Layer 5 of a small transformer language model trained on English Wikipedia (9 layers, counted from 0, width 128).
A neuron's activation on a vector x is GELU(weights . x), where the dot is the dot product.

Input weights of the MLP neurons that the questions are about. A number n stands for n times 0.0073.
n18: -39 8 30 0 67 14 22 12 -12 -29 19 -9 23 -28 -36 -44 -32 17 -17 -3 49 32 -2 7 -13 5 -46 -8 50 53 10 5 -15 -42 9 -14 16 7 -10 -13 10 45 31 0 -2 11 -56 10 7 -22 19 -17 -4 -24 -11 -41 -17 28 91 -11 21 27 0 -34 -20 13 -14 1 -12 2 20 29 2 -6 -35 -16 -10 -26 57 14 -7 20 5 -22 -41 22 21 9 12 -26 -14 -15 7 11 3 -6 15 -1 -1 -62 -9 -83 35 -20 1 -11 35 42 9 4 -6 -17 18 -16 36 -9 -14 -20 -29 -7 26 -14 32 50 25 -60 -33 -31
n50: 2 -39 16 -31 18 -10 -15 20 23 -32 20 -1 3 -9 22 17 33 -27 -19 9 -11 31 31 4 1 22 -16 30 -9 -24 -24 -41 -6 30 22 44 -11 32 1 -3 -1 -4 7 24 -4 13 -5 8 10 18 3 33 32 -30 -3 6 3 -37 -34 -5 31 43 -1 3 -32 56 -25 -4 16 7 4 75 -9 5 35 -24 -6 19 -10 42 -37 13 7 10 24 18 7 29 -17 -13 28 -33 -3 -42 -9 -6 15 -58 -42 -3 5 -25 -14 -24 23 -24 0 -10 7 21 -80 4 -2 9 13 22 -33 -9 -16 18 3 12 47 -13 -24 22 -3 32
n94: -44 -50 47 -1 8 14 -11 45 -60 35 3 -2 44 -61 3 -12 -35 -31 0 22 -44 1 23 18 39 -16 6 13 -20 -12 -45 -24 -27 -5 -2 14 20 36 -27 -40 -16 -27 74 6 -20 19 48 -58 18 -24 -49 16 8 -7 6 -11 -26 36 -13 -28 13 -55 20 -47 -12 -15 51 0 24 -4 -20 41 4 -5 9 -3 -24 -28 -27 15 78 5 -13 -30 8 6 -47 30 -16 25 37 21 32 3 0 -31 -16 29 -14 5 39 -29 24 3 31 -7 -20 17 -54 3 -13 -4 -8 -4 33 44 -4 -30 -8 -2 -16 -44 7 -4 10 9 5 47
n106: 22 13 23 3 -3 54 31 3 -23 -25 -25 6 38 -44 17 -14 -54 54 14 22 -21 13 -12 -25 16 5 -16 19 28 -4 19 -33 9 -11 3 -22 -21 23 28 34 42 -24 12 -15 -25 35 22 -12 -42 18 -17 15 19 -34 26 -4 -21 7 9 -53 81 -72 1 -8 4 -6 -28 55 41 41 42 -6 7 -37 5 19 -86 19 -30 26 23 -8 36 6 27 16 -28 7 19 18 14 25 14 -15 -20 2 -9 -7 -15 -6 3 -39 -22 18 44 -26 -11 10 0 -26 -37 20 29 -26 2 17 -31 18 -19 6 -23 -77 0 36 53 46 -51 -23
n127: -29 -26 -23 13 -29 -12 37 -26 33 -13 24 -30 -20 9 23 33 -28 20 -17 -45 39 -42 40 -31 -5 -9 17 38 -18 30 -35 -20 -50 -39 -5 17 4 -22 21 -25 16 7 28 5 -65 21 6 -47 10 29 -34 25 -39 65 28 10 13 -7 -7 34 -21 34 -5 -44 9 -2 -5 -36 -8 33 -18 39 75 -12 4 34 -19 -63 36 -54 11 13 54 11 -6 26 -35 -31 51 12 14 10 -20 -29 -15 33 25 22 -19 59 -55 17 39 -15 -61 9 23 -25 21 11 37 -34 0 -51 40 -52 -7 -14 -7 -19 12 0 21 -23 40 -30 19 -26
n137: 1 18 18 33 -10 8 20 6 -14 19 28 -28 -16 17 31 -14 -2 27 -10 30 -56 -40 6 57 10 32 -15 5 10 16 -5 14 9 35 -1 21 23 -14 -31 -31 18 13 18 -43 12 28 -43 -12 -18 -47 2 -5 -41 -24 -8 6 4 35 -3 -20 14 -44 25 -26 37 -16 -54 33 -16 -29 -23 32 -16 -65 -29 27 4 -43 -33 43 13 21 16 -3 42 0 19 17 31 6 -87 17 21 -17 -22 18 -14 32 -41 38 13 6 41 -22 17 15 3 -27 6 -21 -28 -6 -27 -23 -2 14 -16 -23 -34 -26 22 18 -18 -12 1 -1 -45 37
n145: -5 31 -26 14 -1 -15 -36 -51 20 59 12 -9 -26 7 -1 29 -37 -38 -36 43 33 -35 32 15 21 49 -42 6 -24 13 2 13 -8 -79 8 -11 -28 19 -15 34 -46 53 -42 -45 3 -30 -76 -12 -54 64 8 37 -28 19 -19 -21 26 -2 -45 -4 6 -21 -9 -23 -62 64 18 4 15 -13 63 -52 38 2 0 11 3 -11 33 20 2 44 0 -38 -56 8 47 -4 26 -13 -15 23 -7 -44 -4 -10 -1 10 -8 -9 -39 24 -6 26 10 -3 30 10 51 50 -4 21 -36 35 5 4 26 -24 -29 -27 -7 25 17 21 -14 -4 14 19
n179: -33 5 -16 33 -19 -8 -30 -2 5 -47 14 6 20 -40 6 8 -33 -3 -39 40 49 49 -18 -11 16 -33 16 37 15 -6 -50 -6 25 -62 16 32 11 14 27 10 -40 16 -23 44 5 -2 -9 14 -75 7 32 -26 6 12 -44 42 -21 4 -27 -1 26 -22 -17 3 -3 -32 -4 -16 24 38 -35 -8 -24 -29 0 44 -7 7 40 -14 -54 15 7 -18 -13 86 11 46 -24 -14 2 -10 10 -8 -11 30 47 6 -15 -6 14 26 -4 15 2 -57 27 -1 3 -2 -31 -11 -51 25 -12 16 -47 38 23 14 -10 -36 45 -6 30 -14 -27 47
n259: 8 10 -46 11 -53 -34 18 7 4 41 17 23 82 -10 -25 -35 26 31 -2 -28 -25 -28 -6 2 -5 7 -7 21 -1 -10 25 27 -5 -6 27 40 -32 -7 -10 38 17 24 -16 20 50 22 -49 33 -22 -12 20 58 -22 -25 14 38 72 22 -25 22 -20 -4 13 -16 -31 -13 21 57 40 -50 -22 -28 -3 -28 -26 8 19 55 -30 4 22 5 24 20 29 23 1 14 13 -33 3 -5 -25 -12 -7 -20 60 -21 27 -22 3 11 6 -8 19 13 -52 -41 -40 -16 31 -3 19 -2 -6 16 -26 -11 -22 -49 -8 -35 1 -3 -8 -9 -31 -17
n295: -8 8 -2 29 44 26 -21 -31 1 -22 -12 21 28 36 -14 16 17 -12 -2 49 24 5 -18 -28 10 52 -6 8 -6 6 -1 18 -15 -9 -5 -11 1 20 -35 -21 -54 37 20 -53 -44 0 -29 5 -1 -47 -23 -5 11 -20 17 -40 20 25 16 -13 62 -5 -29 -11 -58 20 -45 -12 6 46 -21 21 -7 23 41 -15 16 8 0 -75 18 33 52 0 -11 -50 38 11 -16 -1 10 37 -18 -41 15 -53 -14 33 -52 27 21 21 25 5 19 -6 -64 -9 13 16 16 -5 49 -3 -17 -19 -21 18 -28 -19 -35 -56 16 24 -16 -5 -22 46
n321: -19 32 0 2 -54 42 -1 73 37 13 50 6 15 -10 26 -8 3 14 -5 -41 -7 -1 -38 -18 7 -1 -48 -7 29 18 15 -6 5 -27 55 42 -27 33 2 -42 -6 -8 31 -18 15 24 5 -10 -33 -35 41 -18 28 -26 -50 -12 -6 29 7 25 19 5 0 -5 18 -16 -52 18 -36 -1 16 -10 41 36 -7 -32 34 -16 22 -26 20 7 18 -10 5 14 3 16 -33 14 -26 -21 -3 -23 32 -39 4 21 27 -7 19 10 24 7 27 19 -45 -16 -28 -73 18 -5 -38 -9 -6 7 4 -7 -2 17 -48 -90 -24 -18 11 -15 20 2
n332: 11 -8 9 -28 -8 6 32 22 -25 -25 -36 -48 -37 -3 -37 4 16 38 23 46 37 43 22 1 -12 1 4 7 38 -8 28 -20 41 -20 11 7 -26 11 27 -34 6 2 0 15 -14 -39 2 -72 26 25 -4 -35 15 11 16 -67 6 20 -24 14 -74 -33 78 -44 -1 -30 29 6 14 -29 -14 -31 -6 -7 26 47 -6 -27 23 -2 -28 21 4 -13 40 -20 -9 37 8 -26 41 -21 -16 -32 25 42 -12 4 26 -4 12 -14 8 0 -22 5 -9 -13 2 -48 -49 -9 45 -9 -8 44 -45 1 -14 -15 -36 42 11 -13 4 7 16 -41
n338: -2 26 31 -23 12 -2 20 54 -16 1 0 -41 6 16 4 20 3 -5 -2 43 -9 6 65 -19 6 -16 -1 -4 27 -48 -8 25 -34 48 -43 24 -35 -12 -9 52 -16 2 -2 -10 1 -6 -3 -26 21 -42 63 19 43 -24 30 13 2 24 -50 -46 -10 -37 19 -8 18 -42 0 -14 49 12 49 34 -5 -33 10 12 -42 19 -70 29 -7 23 -2 2 46 -5 -24 -28 -3 7 -53 47 15 -15 -11 -3 -32 65 -29 -5 -26 0 -13 -45 23 -41 -10 -43 -80 -6 -6 20 9 -12 0 17 -52 25 -2 -2 26 -5 14 23 -32 25 -12 -1
n345: 23 -13 -6 13 1 7 37 -3 9 -32 -37 -20 0 28 -4 -17 -1 -6 27 23 -26 -58 -31 -21 33 5 16 2 16 39 -19 14 15 4 -42 -33 -20 -2 -11 67 9 23 15 -6 21 40 11 78 -34 -15 13 -20 -23 -47 -41 -2 -27 8 15 54 7 -35 11 7 41 -14 14 -3 11 22 -62 -15 16 -18 -10 7 -31 68 -20 -3 -19 22 -13 46 -19 47 1 32 -5 -25 -33 -18 -5 23 -24 -6 -16 8 -6 12 12 21 2 -29 -24 -6 60 24 -23 12 11 44 8 13 -12 32 -28 5 -31 5 -16 -19 -5 2 -8 -54 -11 24
n367: -2 -40 9 6 1 12 6 -2 13 21 6 -26 47 -8 -13 8 -26 21 -22 48 -25 -7 26 -22 -57 -9 51 49 2 -17 -10 19 31 -33 1 47 -1 -26 20 1 1 -52 26 0 -11 43 -31 71 24 24 21 -5 -7 -8 -45 -39 35 26 54 -49 14 -6 56 20 -42 50 41 -42 14 1 -27 31 43 2 -62 -36 14 -20 -9 -7 34 -37 -21 16 -14 15 4 -5 14 -6 -7 37 -25 -2 -13 60 4 24 -24 -21 0 11 -1 47 -4 2 -37 -3 -25 -13 -3 -56 2 -23 -5 22 6 -19 6 16 -25 -24 -47 11 -20 6 6 -53
n399: 14 -1 26 -19 -57 -11 35 -20 -8 5 -5 0 -34 8 14 -1 35 -11 45 20 11 70 -55 -12 45 -16 40 -48 15 -19 17 -7 79 -3 35 4 32 12 63 -1 33 20 -50 21 0 -18 25 -13 8 11 46 7 -8 25 15 -41 -24 -26 -35 13 34 14 -5 -31 -42 -68 -23 -67 -25 -1 -7 19 -3 -31 -13 16 -32 17 -18 30 20 -8 35 -9 -18 -17 -18 -11 9 -3 0 10 -12 -49 18 31 -43 14 0 -9 -43 -16 37 18 6 13 -34 3 -10 17 -7 -19 24 3 -15 47 -13 -40 2 9 -10 0 -10 -52 35 -17 27 6
n440: -24 -9 -2 -45 -30 -28 -33 -14 -5 -13 -9 -27 3 -56 -52 16 -4 8 20 -11 12 18 36 2 -39 -1 2 -11 14 22 20 -28 2 -2 -19 7 7 -23 -2 -19 -18 34 4 6 1 36 -7 46 13 -31 28 -13 25 45 -21 -23 -18 -16 35 34 -9 -25 10 13 22 -14 11 -1 -19 -47 21 32 -31 -7 -7 18 20 -36 15 -24 -6 -5 9 -13 -22 -18 22 -44 45 -41 -40 34 -51 20 19 3 58 56 9 56 15 6 -42 -5 20 44 27 28 19 18 3 -34 13 -7 -20 28 -33 -22 -4 -20 -1 -34 2 -12 -10 62 -26 -2
n472: 21 94 37 9 -8 36 24 16 6 -22 -2 -31 -46 -76 31 47 -11 2 2 -12 -81 -18 15 -19 -34 24 -1 88 12 -13 51 -14 8 -20 4 84 32 -14 -12 -8 4 -16 -47 10 8 -17 5 1 5 10 -39 -2 -7 8 -9 -11 8 7 0 39 21 -54 50 5 44 7 -11 -23 22 9 -37 -6 -21 16 -28 14 15 10 44 38 -47 27 9 17 -13 48 -40 22 -45 22 11 13 -1 30 -20 12 -18 -20 -1 5 38 -35 -30 42 -18 15 -2 35 24 17 3 -2 3 -19 20 26 4 -72 -53 -27 -44 -35 37 -22 2 -91 -36 -10

Each question shows a token from some text and the vector x that enters the MLP there. A number n stands for n times 0.059.

".": -9 7 -12 -10 9 2 7 -17 -12 17 23 15 -2 31 -1 -27 -10 -2 21 13 9 -19 -12 26 21 4 18 -6 -6 52 -16 12 -1 18 -26 -26 -2 -28 3 -16 3 -27 17 -18 -31 -41 26 39 -2 -25 2 -21 10 -28 2 36 -20 22 0 -22 -12 -17 -8 45 -8 0 7 7 2 -11 22 -25 -58 29 -5 -13 19 16 35 7 -2 17 14 6 -5 -40 -31 -10 14 -19 -8 13 6 1 28 -8 7 3 -16 5 -5 -25 18 12 16 3 2 -24 11 -4 -20 -29 15 -25 -18 5 46 16 19 10 -24 14 10 1 -3 -13 20 -23
Which neuron fires most, and how strongly? n295, at about 2

" National": -15 -19 -19 -22 -16 17 -2 18 3 9 -25 38 14 4 -8 -31 10 -57 26 3 27 -33 -17 0 5 -24 21 -9 -26 -15 -30 14 19 34 -24 -12 -22 1 -8 -12 -5 -5 15 -22 -12 -23 6 24 34 -15 -9 -5 25 -7 12 34 -39 12 20 11 18 2 -32 24 12 14 6 -2 12 -15 10 -37 -19 16 -42 12 31 -3 60 -12 19 4 -12 -2 4 23 -15 7 11 -15 14 -4 -1 6 -12 3 -3 10 -7 21 3 -18 11 3 -3 33 -7 1 6 -3 -6 -13 49 -27 8 -24 14 10 3 -2 7 25 14 -43 -12 -14 13 -9
Which of these neurons fires most? n345

"s": -17 5 -8 -39 -8 9 -25 32 23 4 3 6 -51 -7 2 -22 3 -54 0 2 25 -35 -17 3 29 20 1 -4 -26 -5 -7 23 40 -10 -2 -4 4 45 -8 -1 -9 -4 35 3 -28 -12 16 22 15 -32 3 -6 7 -6 16 5 34 -16 1 10 2 -16 -24 25 28 27 -4 37 -21 -5 12 -39 -17 32 -29 9 -20 -3 35 24 29 -22 2 4 20 -9 -19 15 25 -7 -23 7 24 1 11 -8 -12 -7 -39 20 -19 -5 19 -7 10 0 -3 -3 22 -17 -55 16 19 13 17 -25 -2 -9 -4 16 -18 -6 -1 3 -7 -4 3 7
Which of these neurons fires most? n321

"at": -21 -7 -24 -31 -17 22 14 -12 19 -7 26 7 -12 32 19 -26 31 -28 -2 -22 20 -44 13 19 1 1 36 12 -13 -2 -22 20 0 20 3 4 1 13 2 -26 11 -11 25 32 -5 -45 -6 4 -13 1 -29 -4 -7 -19 8 28 -16 -3 9 13 26 12 -15 26 4 5 8 -19 7 4 33 -15 11 -8 -25 0 35 -18 19 36 -39 -4 -14 16 -3 -23 0 -72 -8 -20 -20 10 -1 10 -21 -11 25 -9 -6 33 18 -7 25 -29 26 4 11 -4 22 -17 -41 -30 20 6 -3 -3 24 -1 16 17 -17 21 3 -17 25 -14 9 -7
Which of these neurons fires most? n127

"iv": -19 -5 -16 -45 3 16 -15 -9 14 13 7 2 -2 11 13 17 -5 -30 24 36 -10 -23 19 21 2 -1 38 -17 -1 7 7 -18 -5 -13 -35 -41 -6 14 0 -25 14 -6 9 20 -8 -11 6 30 -30 -9 -1 -32 -1 6 39 9 -9 22 27 25 30 -26 -12 37 24 2 19 -8 -14 -40 32 -23 -25 21 0 -13 1 -2 -5 0 26 4 -25 19 -6 5 -21 -1 -15 10 -26 -6 -10 9 -32 -32 10 -17 -24 30 -6 -35 -2 13 41 -21 -2 -34 39 2 -46 16 23 -2 11 -18 31 14 26 15 14 26 6 13 -23 -14 -1 -11
Which neuron fires most, and how strongly? n440, at about 1.3

"ka": -8 14 -22 -4 -19 14 -10 35 -9 35 0 0 -27 13 -19 -23 20 -51 -1 21 11 -35 -23 25 -2 -8 11 -1 -23 7 -2 -1 12 -2 -22 -18 16 2 12 6 -11 -10 27 18 -33 -42 11 1 0 -30 7 2 19 -16 -6 18 -14 -12 -16 22 4 11 -21 30 13 17 -6 11 -14 -32 -13 -11 8 7 -35 5 -10 -11 12 41 12 -25 5 -10 26 8 -47 -2 1 14 -6 -7 52 18 11 -16 23 -7 -14 34 -6 -12 40 -2 21 -8 -17 5 27 -36 -33 -9 58 2 37 -16 -13 -4 -2 26 4 9 26 -1 9 -10 -23 9
Which three neurons fire most, strongest first? n94, n137, n50

"o": -22 22 -44 17 -14 -20 -9 -10 6 -8 -23 17 14 22 -29 -7 -3 -2 10 20 11 -16 -5 17 16 -8 42 -35 -39 25 -14 -5 4 -8 -15 -21 12 -8 19 -11 33 -35 -17 3 -40 -16 -6 19 20 2 16 -19 4 -18 15 39 -33 7 -8 27 -16 10 -18 14 21 5 3 15 29 -5 -1 -51 -32 9 -18 17 8 -23 29 40 21 -2 -1 -11 16 23 -33 -4 -14 6 9 11 4 6 -33 16 -8 2 -12 5 0 -4 4 10 12 -3 -8 -26 10 -26 -27 1 57 -6 2 11 34 3 -14 34 21 33 11 -36 -10 0 -12 5
The two highest activations, in order: n332, n399

" ": -1 -16 -9 -23 -21 11 -26 7 -9 16 7 15 -29 33 18 -30 14 -9 14 7 13 -4 -8 -10 15 -12 15 -26 -6 -3 -10 -1 31 -9 2 1 10 -13 5 -17 -2 -29 27 9 -21 -21 5 31 22 -6 14 13 17 -39 13 11 -25 4 17 3 15 -14 7 35 29 -16 -10 -14 13 -23 30 -35 -23 41 -29 -4 1 6 46 -7 11 30 -7 -7 14 -15 -21 -7 7 -9 -7 7 1 9 -15 -1 5 -3 -13 -3 7 3 -16 4 29 -3 -12 -32 1 -7 -40 14 28 -34 -21 -9 50 -1 -29 14 -4 46 25 -2 -10 7 5 -15
Which three neurons fire most, strongest first? n332, n399, n321

" ch": -7 22 -26 -24 -42 10 -44 23 6 32 2 18 -24 -8 4 -39 4 -32 14 -7 34 -20 -9 6 23 -6 25 -21 3 0 -27 22 10 -19 5 -4 4 20 39 -15 30 -28 16 5 9 -21 23 2 13 -22 12 -4 26 -10 -10 15 -18 3 45 1 -5 4 -19 25 -1 -9 6 -3 -11 12 5 -24 -33 34 -29 0 4 -2 37 2 6 -18 -4 13 -3 -26 -6 -42 1 -18 -35 11 -20 14 -17 14 -3 -18 -2 -7 -23 12 27 -1 7 21 -3 -13 30 18 -25 24 9 -25 -7 -4 62 5 1 0 11 16 16 8 -3 8 -21 -4
Which neuron fires most, and how strongly? n399, at about 2.1

"ad": -9 -28 -7 -34 -13 26 -21 13 3 17 49 9 2 37 15 -36 -8 -25 7 -4 -21 -58 -31 12 17 3 19 -11 9 12 -7 17 26 -11 0 -14 -17 -15 27 0 26 -28 25 32 -24 -26 1 29 -12 3 1 1 -11 -1 23 29 -28 8 -5 30 10 20 -19 58 15 -23 -8 -23 7 -10 27 -10 -28 -2 -18 -10 -9 -23 4 16 -18 15 0 4 12 -5 -7 -31 -37 -9 0 16 -29 11 10 -17 7 15 -1 -24 9 -18 7 -5 27 -11 27 26 14 -12 -25 -5 12 -2 -32 3 11 -16 23 19 -14 16 16 -8 20 33 4 -14
The two highest activations, in order: n399, n321

" up": -15 -21 -33 10 -13 -15 -8 0 23 7 6 -5 -16 18 4 -21 -8 15 21 -8 1 -38 -5 11 1 -23 19 -7 -10 15 -27 7 15 -14 9 -45 12 9 14 20 6 -47 -16 0 -9 -35 10 16 -2 -25 2 2 3 -19 6 28 -16 10 8 44 25 -10 -27 5 21 -10 26 24 9 -4 36 -36 -40 32 -19 -11 -27 5 64 1 -1 11 -4 -7 7 -22 -8 3 -19 -5 19 16 4 -3 -11 31 -11 15 7 7 -14 -7 -2 9 24 -3 6 -44 -12 20 -25 12 2 -19 -18 -16 47 11 1 20 -18 11 9 31 -2 11 -7 -2
The two highest activations, in order: n345, n106

"d": -18 -11 -20 -15 -32 13 -23 0 2 12 8 7 -21 11 8 -12 -8 4 5 -12 8 -51 -5 27 -2 -19 -5 -2 -2 11 -3 21 8 -8 -13 -38 -12 3 21 20 10 -22 28 39 24 -27 -15 9 -2 0 -2 -9 20 11 40 5 -10 -12 -25 -20 8 -5 -19 29 9 -12 8 -23 -31 -18 33 1 7 13 -36 -14 -16 11 26 -3 -5 -15 -6 42 4 -6 -5 -36 -9 -34 -6 27 -8 13 34 4 -11 2 -43 16 15 -19 -17 22 31 8 34 1 38 5 -33 -18 18 -8 5 1 34 -8 51 29 -18 7 31 -10 15 -16 -1 -4
Which of these neurons fires most? n440

"ta": -20 14 0 23 -25 1 -27 4 -20 10 -2 13 -21 22 -1 -34 20 -10 0 5 14 -24 -35 5 25 -10 33 -27 -28 15 -13 -20 -16 -9 1 -33 -27 0 17 4 15 -23 9 -5 -26 -5 -3 12 16 -13 22 11 38 -19 18 40 -24 5 34 12 -11 -14 15 21 0 3 41 28 12 6 10 -20 -34 3 -33 0 10 5 25 15 4 4 10 -10 18 -6 -44 -13 -14 6 19 20 12 5 -22 10 3 14 -27 -9 -11 -12 9 21 13 -7 0 -23 47 -31 -51 -5 44 -14 14 -9 46 8 5 31 -22 21 -4 -5 -2 -13 2 -16
Which of these neurons fires most? n106

" time": -12 -4 -27 6 -15 -14 4 -11 7 -2 5 21 7 14 -8 -19 12 -20 5 0 2 -31 -24 13 8 -36 16 -1 -2 7 -19 30 -23 -14 -17 -50 8 9 25 -16 3 -43 -8 2 -12 -33 10 4 6 -28 -1 0 17 -4 9 7 -27 28 27 22 -19 -4 -29 26 27 -12 14 14 4 -32 24 -29 -21 34 -26 15 12 3 61 29 8 20 -2 24 9 10 -18 7 10 -16 -20 -5 -27 26 -24 -17 -3 -3 -33 36 8 -5 7 16 19 18 -9 -18 11 9 -25 4 32 -32 4 -12 33 9 -6 28 1 34 14 -4 -13 -4 -2 -12
Which neuron fires most, and how strongly? n345, at about 1.2

"en": 14 0 -18 -22 1 8 11 3 12 -2 24 -1 11 -15 -3 26 -17 -56 10 14 -5 -51 -5 20 -6 -11 -16 14 -16 -17 -37 -7 27 15 25 -12 -24 0 -3 -17 -37 -26 16 17 -11 -9 -2 29 -35 -5 19 -24 11 -11 26 52 -10 8 -12 28 12 -10 -25 -6 1 -3 -11 8 -8 15 -3 -24 -29 19 2 -33 17 28 22 11 2 -42 -16 18 24 4 -11 -7 1 -6 -23 -2 -6 -20 1 -16 35 6 -15 -9 15 -1 32 2 31 -15 -8 3 46 8 -36 -27 29 -34 43 -7 33 23 13 17 17 31 -1 -13 -4 -4 5 4
Which three neurons fire most, strongest first? n50, n179, n321

" 19": -31 -6 -24 -18 5 -25 3 14 8 -2 26 -14 -21 -1 6 -6 -24 -21 37 11 11 -48 -14 10 4 -21 42 4 -5 5 -16 10 16 36 -11 -41 -12 -17 28 -3 8 -18 13 -17 11 -10 22 49 19 -22 -4 -15 3 -5 36 31 -9 27 11 2 14 8 -37 39 9 -4 12 6 4 -6 8 -49 -49 30 -21 25 13 1 16 -10 12 -14 -25 -7 10 -9 -5 -1 7 -12 -5 -24 -12 5 5 -10 -10 17 0 -14 11 15 -18 18 7 -11 -2 -31 8 -29 -18 -1 21 -54 19 -14 37 16 -9 24 7 32 14 -6 4 -4 27 -10
Which neuron fires most, and how strongly? n345, at about 1.2

"va": -29 18 11 0 -10 9 2 22 -1 2 32 -5 -17 13 -6 11 11 -68 13 2 -10 -21 -12 35 -20 1 19 -5 -23 -3 0 -8 11 7 -28 -14 -6 14 3 24 -30 -16 18 18 -17 -2 1 30 5 -18 6 9 15 -24 16 34 3 -11 16 -1 2 2 -18 56 11 -2 18 66 -13 17 -1 -20 18 18 -37 -12 2 -14 11 25 -10 7 11 -24 2 -10 -29 0 -10 24 -7 -10 6 -7 21 8 -7 3 -28 25 -15 -9 44 -5 14 -43 -10 -18 12 -18 -41 -22 52 -10 -5 -55 17 24 4 8 -28 14 0 12 -8 3 -6 -11
Which of these neurons fires most? n338

"ing": 0 -14 -15 -47 -16 1 -14 7 -7 1 31 19 2 15 31 -11 0 12 29 2 -11 -37 -25 1 -5 -24 33 -16 5 31 -1 1 23 -13 12 -34 -25 -5 8 5 -2 -23 -10 -1 -15 -12 -2 10 -9 -14 -1 -13 10 1 29 10 -8 28 16 16 -18 -28 -14 27 14 0 -10 7 2 -38 23 -24 -34 10 13 -14 26 11 53 -9 -1 0 -38 34 20 -19 -18 -2 -6 -16 16 26 -24 9 -6 -11 8 28 -1 -16 -6 -16 13 22 35 -14 9 -9 -6 3 -23 14 -3 -35 -6 -12 27 16 17 39 -12 17 -2 34 4 -1 -1 -48
Which of these neurons fires most? n321

"ir": -18 23 -23 25 -3 -16 -28 -12 -5 27 -11 2 -2 29 -6 -43 -1 -37 11 8 19 -33 -14 37 20 -3 27 -46 -17 -5 3 -6 16 -16 -37 -35 11 -15 1 -23 21 -16 -9 -6 -15 -18 5 13 34 15 -17 -10 21 -8 30 33 -9 9 13 1 10 -2 1 25 16 10 -10 13 5 19 6 -27 -27 12 -23 19 3 13 47 27 -10 7 11 1 7 5 -22 -19 15 3 -7 -6 -20 -23 -19 11 8 -12 -7 -4 -25 14 0 0 21 -1 -11 -13 32 -1 -36 -4 55 -23 0 -18 59 1 4 22 -2 31 25 -19 -11 -9 -8 -5
Which neuron fires most, and how strongly? n145, at about 1.8

"ent": 7 -14 -36 -32 -26 7 -16 -1 -17 13 14 18 -12 5 10 -30 7 -6 5 18 4 -16 2 3 -4 -43 -13 4 9 5 -8 33 19 -2 -9 -14 3 11 6 6 26 -27 2 22 15 -40 -16 31 7 5 -8 22 6 26 16 13 -19 11 -13 10 7 -32 -16 3 -18 -10 -17 -2 -4 -8 14 -8 -37 10 -29 -7 41 -3 52 -18 17 2 -31 28 35 -5 -6 -32 5 24 16 31 -13 14 -26 -14 26 5 -10 22 30 5 -9 10 37 10 -23 -11 8 -8 -35 1 27 -43 -16 -31 31 -15 4 19 -11 17 20 1 -3 17 -12 -26
The two highest activations, in order: n440, n259

"an": 19 6 10 -13 -2 5 -32 18 -24 20 30 13 -28 19 23 -1 9 -50 1 31 5 -19 -1 -8 -3 -1 -5 16 -27 4 -29 -19 20 -6 -12 -31 -7 -7 21 -23 17 -23 -1 3 -9 -5 18 29 10 -14 16 2 11 4 -7 32 -17 -7 28 16 3 -11 -22 71 8 -17 -18 29 -36 -6 0 -19 3 14 -28 15 21 7 28 13 14 10 5 24 -16 -35 -11 12 -23 -19 -16 4 -8 -7 -1 14 -2 -20 -30 3 -28 -25 7 -10 26 -13 12 -40 23 -21 -41 29 31 -4 -3 -13 30 -6 25 23 9 36 13 -14 -4 -7 3 -1
Which of these neurons fires most? n50

" 6": -27 -1 -16 0 -12 -3 -17 -12 -1 12 8 8 -24 13 -7 -25 11 -28 30 -41 8 -27 -16 14 9 -20 22 -4 -9 26 -4 2 9 16 3 -29 -20 1 28 -16 -2 -18 -4 -15 -17 10 -5 33 15 -22 14 -13 33 -39 30 57 -20 25 28 -7 18 -15 -30 25 10 8 4 3 9 4 22 -7 -16 29 -25 29 23 -7 39 -1 24 12 -18 -10 16 -14 -28 -14 -5 0 -10 8 -1 -22 -8 7 1 14 -8 15 14 -8 15 18 10 0 15 -14 20 -10 -25 -13 17 -40 -20 -23 22 -3 -1 23 26 40 19 -15 -29 -29 -12 -16
Which of these neurons fires most? n137

" V": -14 7 -14 -33 -16 4 -21 14 6 16 4 24 -9 0 3 -13 -9 -46 24 15 1 -19 -6 -2 8 -25 15 -41 -13 20 -21 31 18 2 -24 6 3 -9 9 -19 -10 -35 24 15 -37 -16 0 2 23 -16 6 3 15 -47 40 13 -19 24 25 16 19 -11 -6 42 3 -4 1 36 -3 1 13 -24 -28 20 -23 -6 10 -7 31 -9 2 -6 -11 -15 15 -20 -23 8 -4 28 -1 10 6 -8 -19 29 -13 1 -7 6 -20 8 42 -13 15 13 11 -39 21 -8 -1 4 54 -26 -11 -28 49 2 -1 19 29 -1 11 -24 -26 4 -23 -3
Which of these neurons fires most? n295

"g": -10 -2 -14 -17 -18 -19 -34 -4 5 -6 5 6 -8 28 6 -28 -1 -31 8 18 10 -25 -6 -16 16 -8 15 5 -5 -6 -13 10 -2 -18 -7 -7 -6 -5 32 -16 -2 -22 11 -2 4 -12 0 19 11 -23 19 0 16 -4 28 39 -20 29 5 0 -1 0 -6 36 2 -15 -1 9 33 -16 11 -33 -19 29 -22 -1 14 8 67 -2 19 13 -12 -1 5 -7 -27 -5 22 -14 -16 5 -12 16 -9 28 4 -16 -15 9 -7 4 6 12 43 0 -15 -12 6 7 -64 16 22 -40 -18 -12 38 -6 -8 17 9 14 14 2 -23 -11 9 -9
Which three neurons fire most, strongest first? n367, n179, n145

"H": -5 8 -33 -17 -36 0 -16 -12 4 16 8 39 -4 22 -22 -31 13 -30 30 3 11 -9 18 2 25 -16 25 1 -10 20 -14 36 5 -11 -4 -37 -2 5 22 0 6 -56 5 -33 -17 24 -1 -2 19 0 13 6 15 -25 21 47 -27 -3 5 -4 8 -32 -19 15 12 -8 -3 1 15 -12 6 -35 -32 31 -26 9 36 9 30 -1 -13 20 17 10 0 -9 -40 7 9 9 -17 -8 -11 9 -2 -4 -13 6 -19 1 -21 1 22 8 3 6 5 -36 19 3 -28 2 53 -25 -21 -31 36 -5 9 19 33 11 7 -24 -22 7 14 3
Which of these neurons fires most? n399

"ter": -18 11 -4 -36 -29 -2 4 -6 8 -5 25 20 -12 11 1 -29 -1 -9 13 27 7 -54 -2 13 13 18 -10 1 -22 15 2 23 11 4 -4 -34 -2 40 5 -3 -26 -64 11 -5 -1 -12 -32 14 -3 9 6 -13 4 6 7 37 -14 23 -2 -39 1 -26 -14 22 8 -2 -8 1 -8 -12 4 -9 -36 7 -15 -14 -9 38 34 -15 34 3 4 15 9 -17 -27 -16 -1 -5 12 31 -19 36 -2 7 -8 -3 -22 5 4 -20 5 25 18 -4 32 -33 20 11 -39 8 26 3 -17 -14 49 -1 26 18 -34 24 11 14 9 -13 11 -21
Which neuron fires most, and how strongly? n145, at about 1.9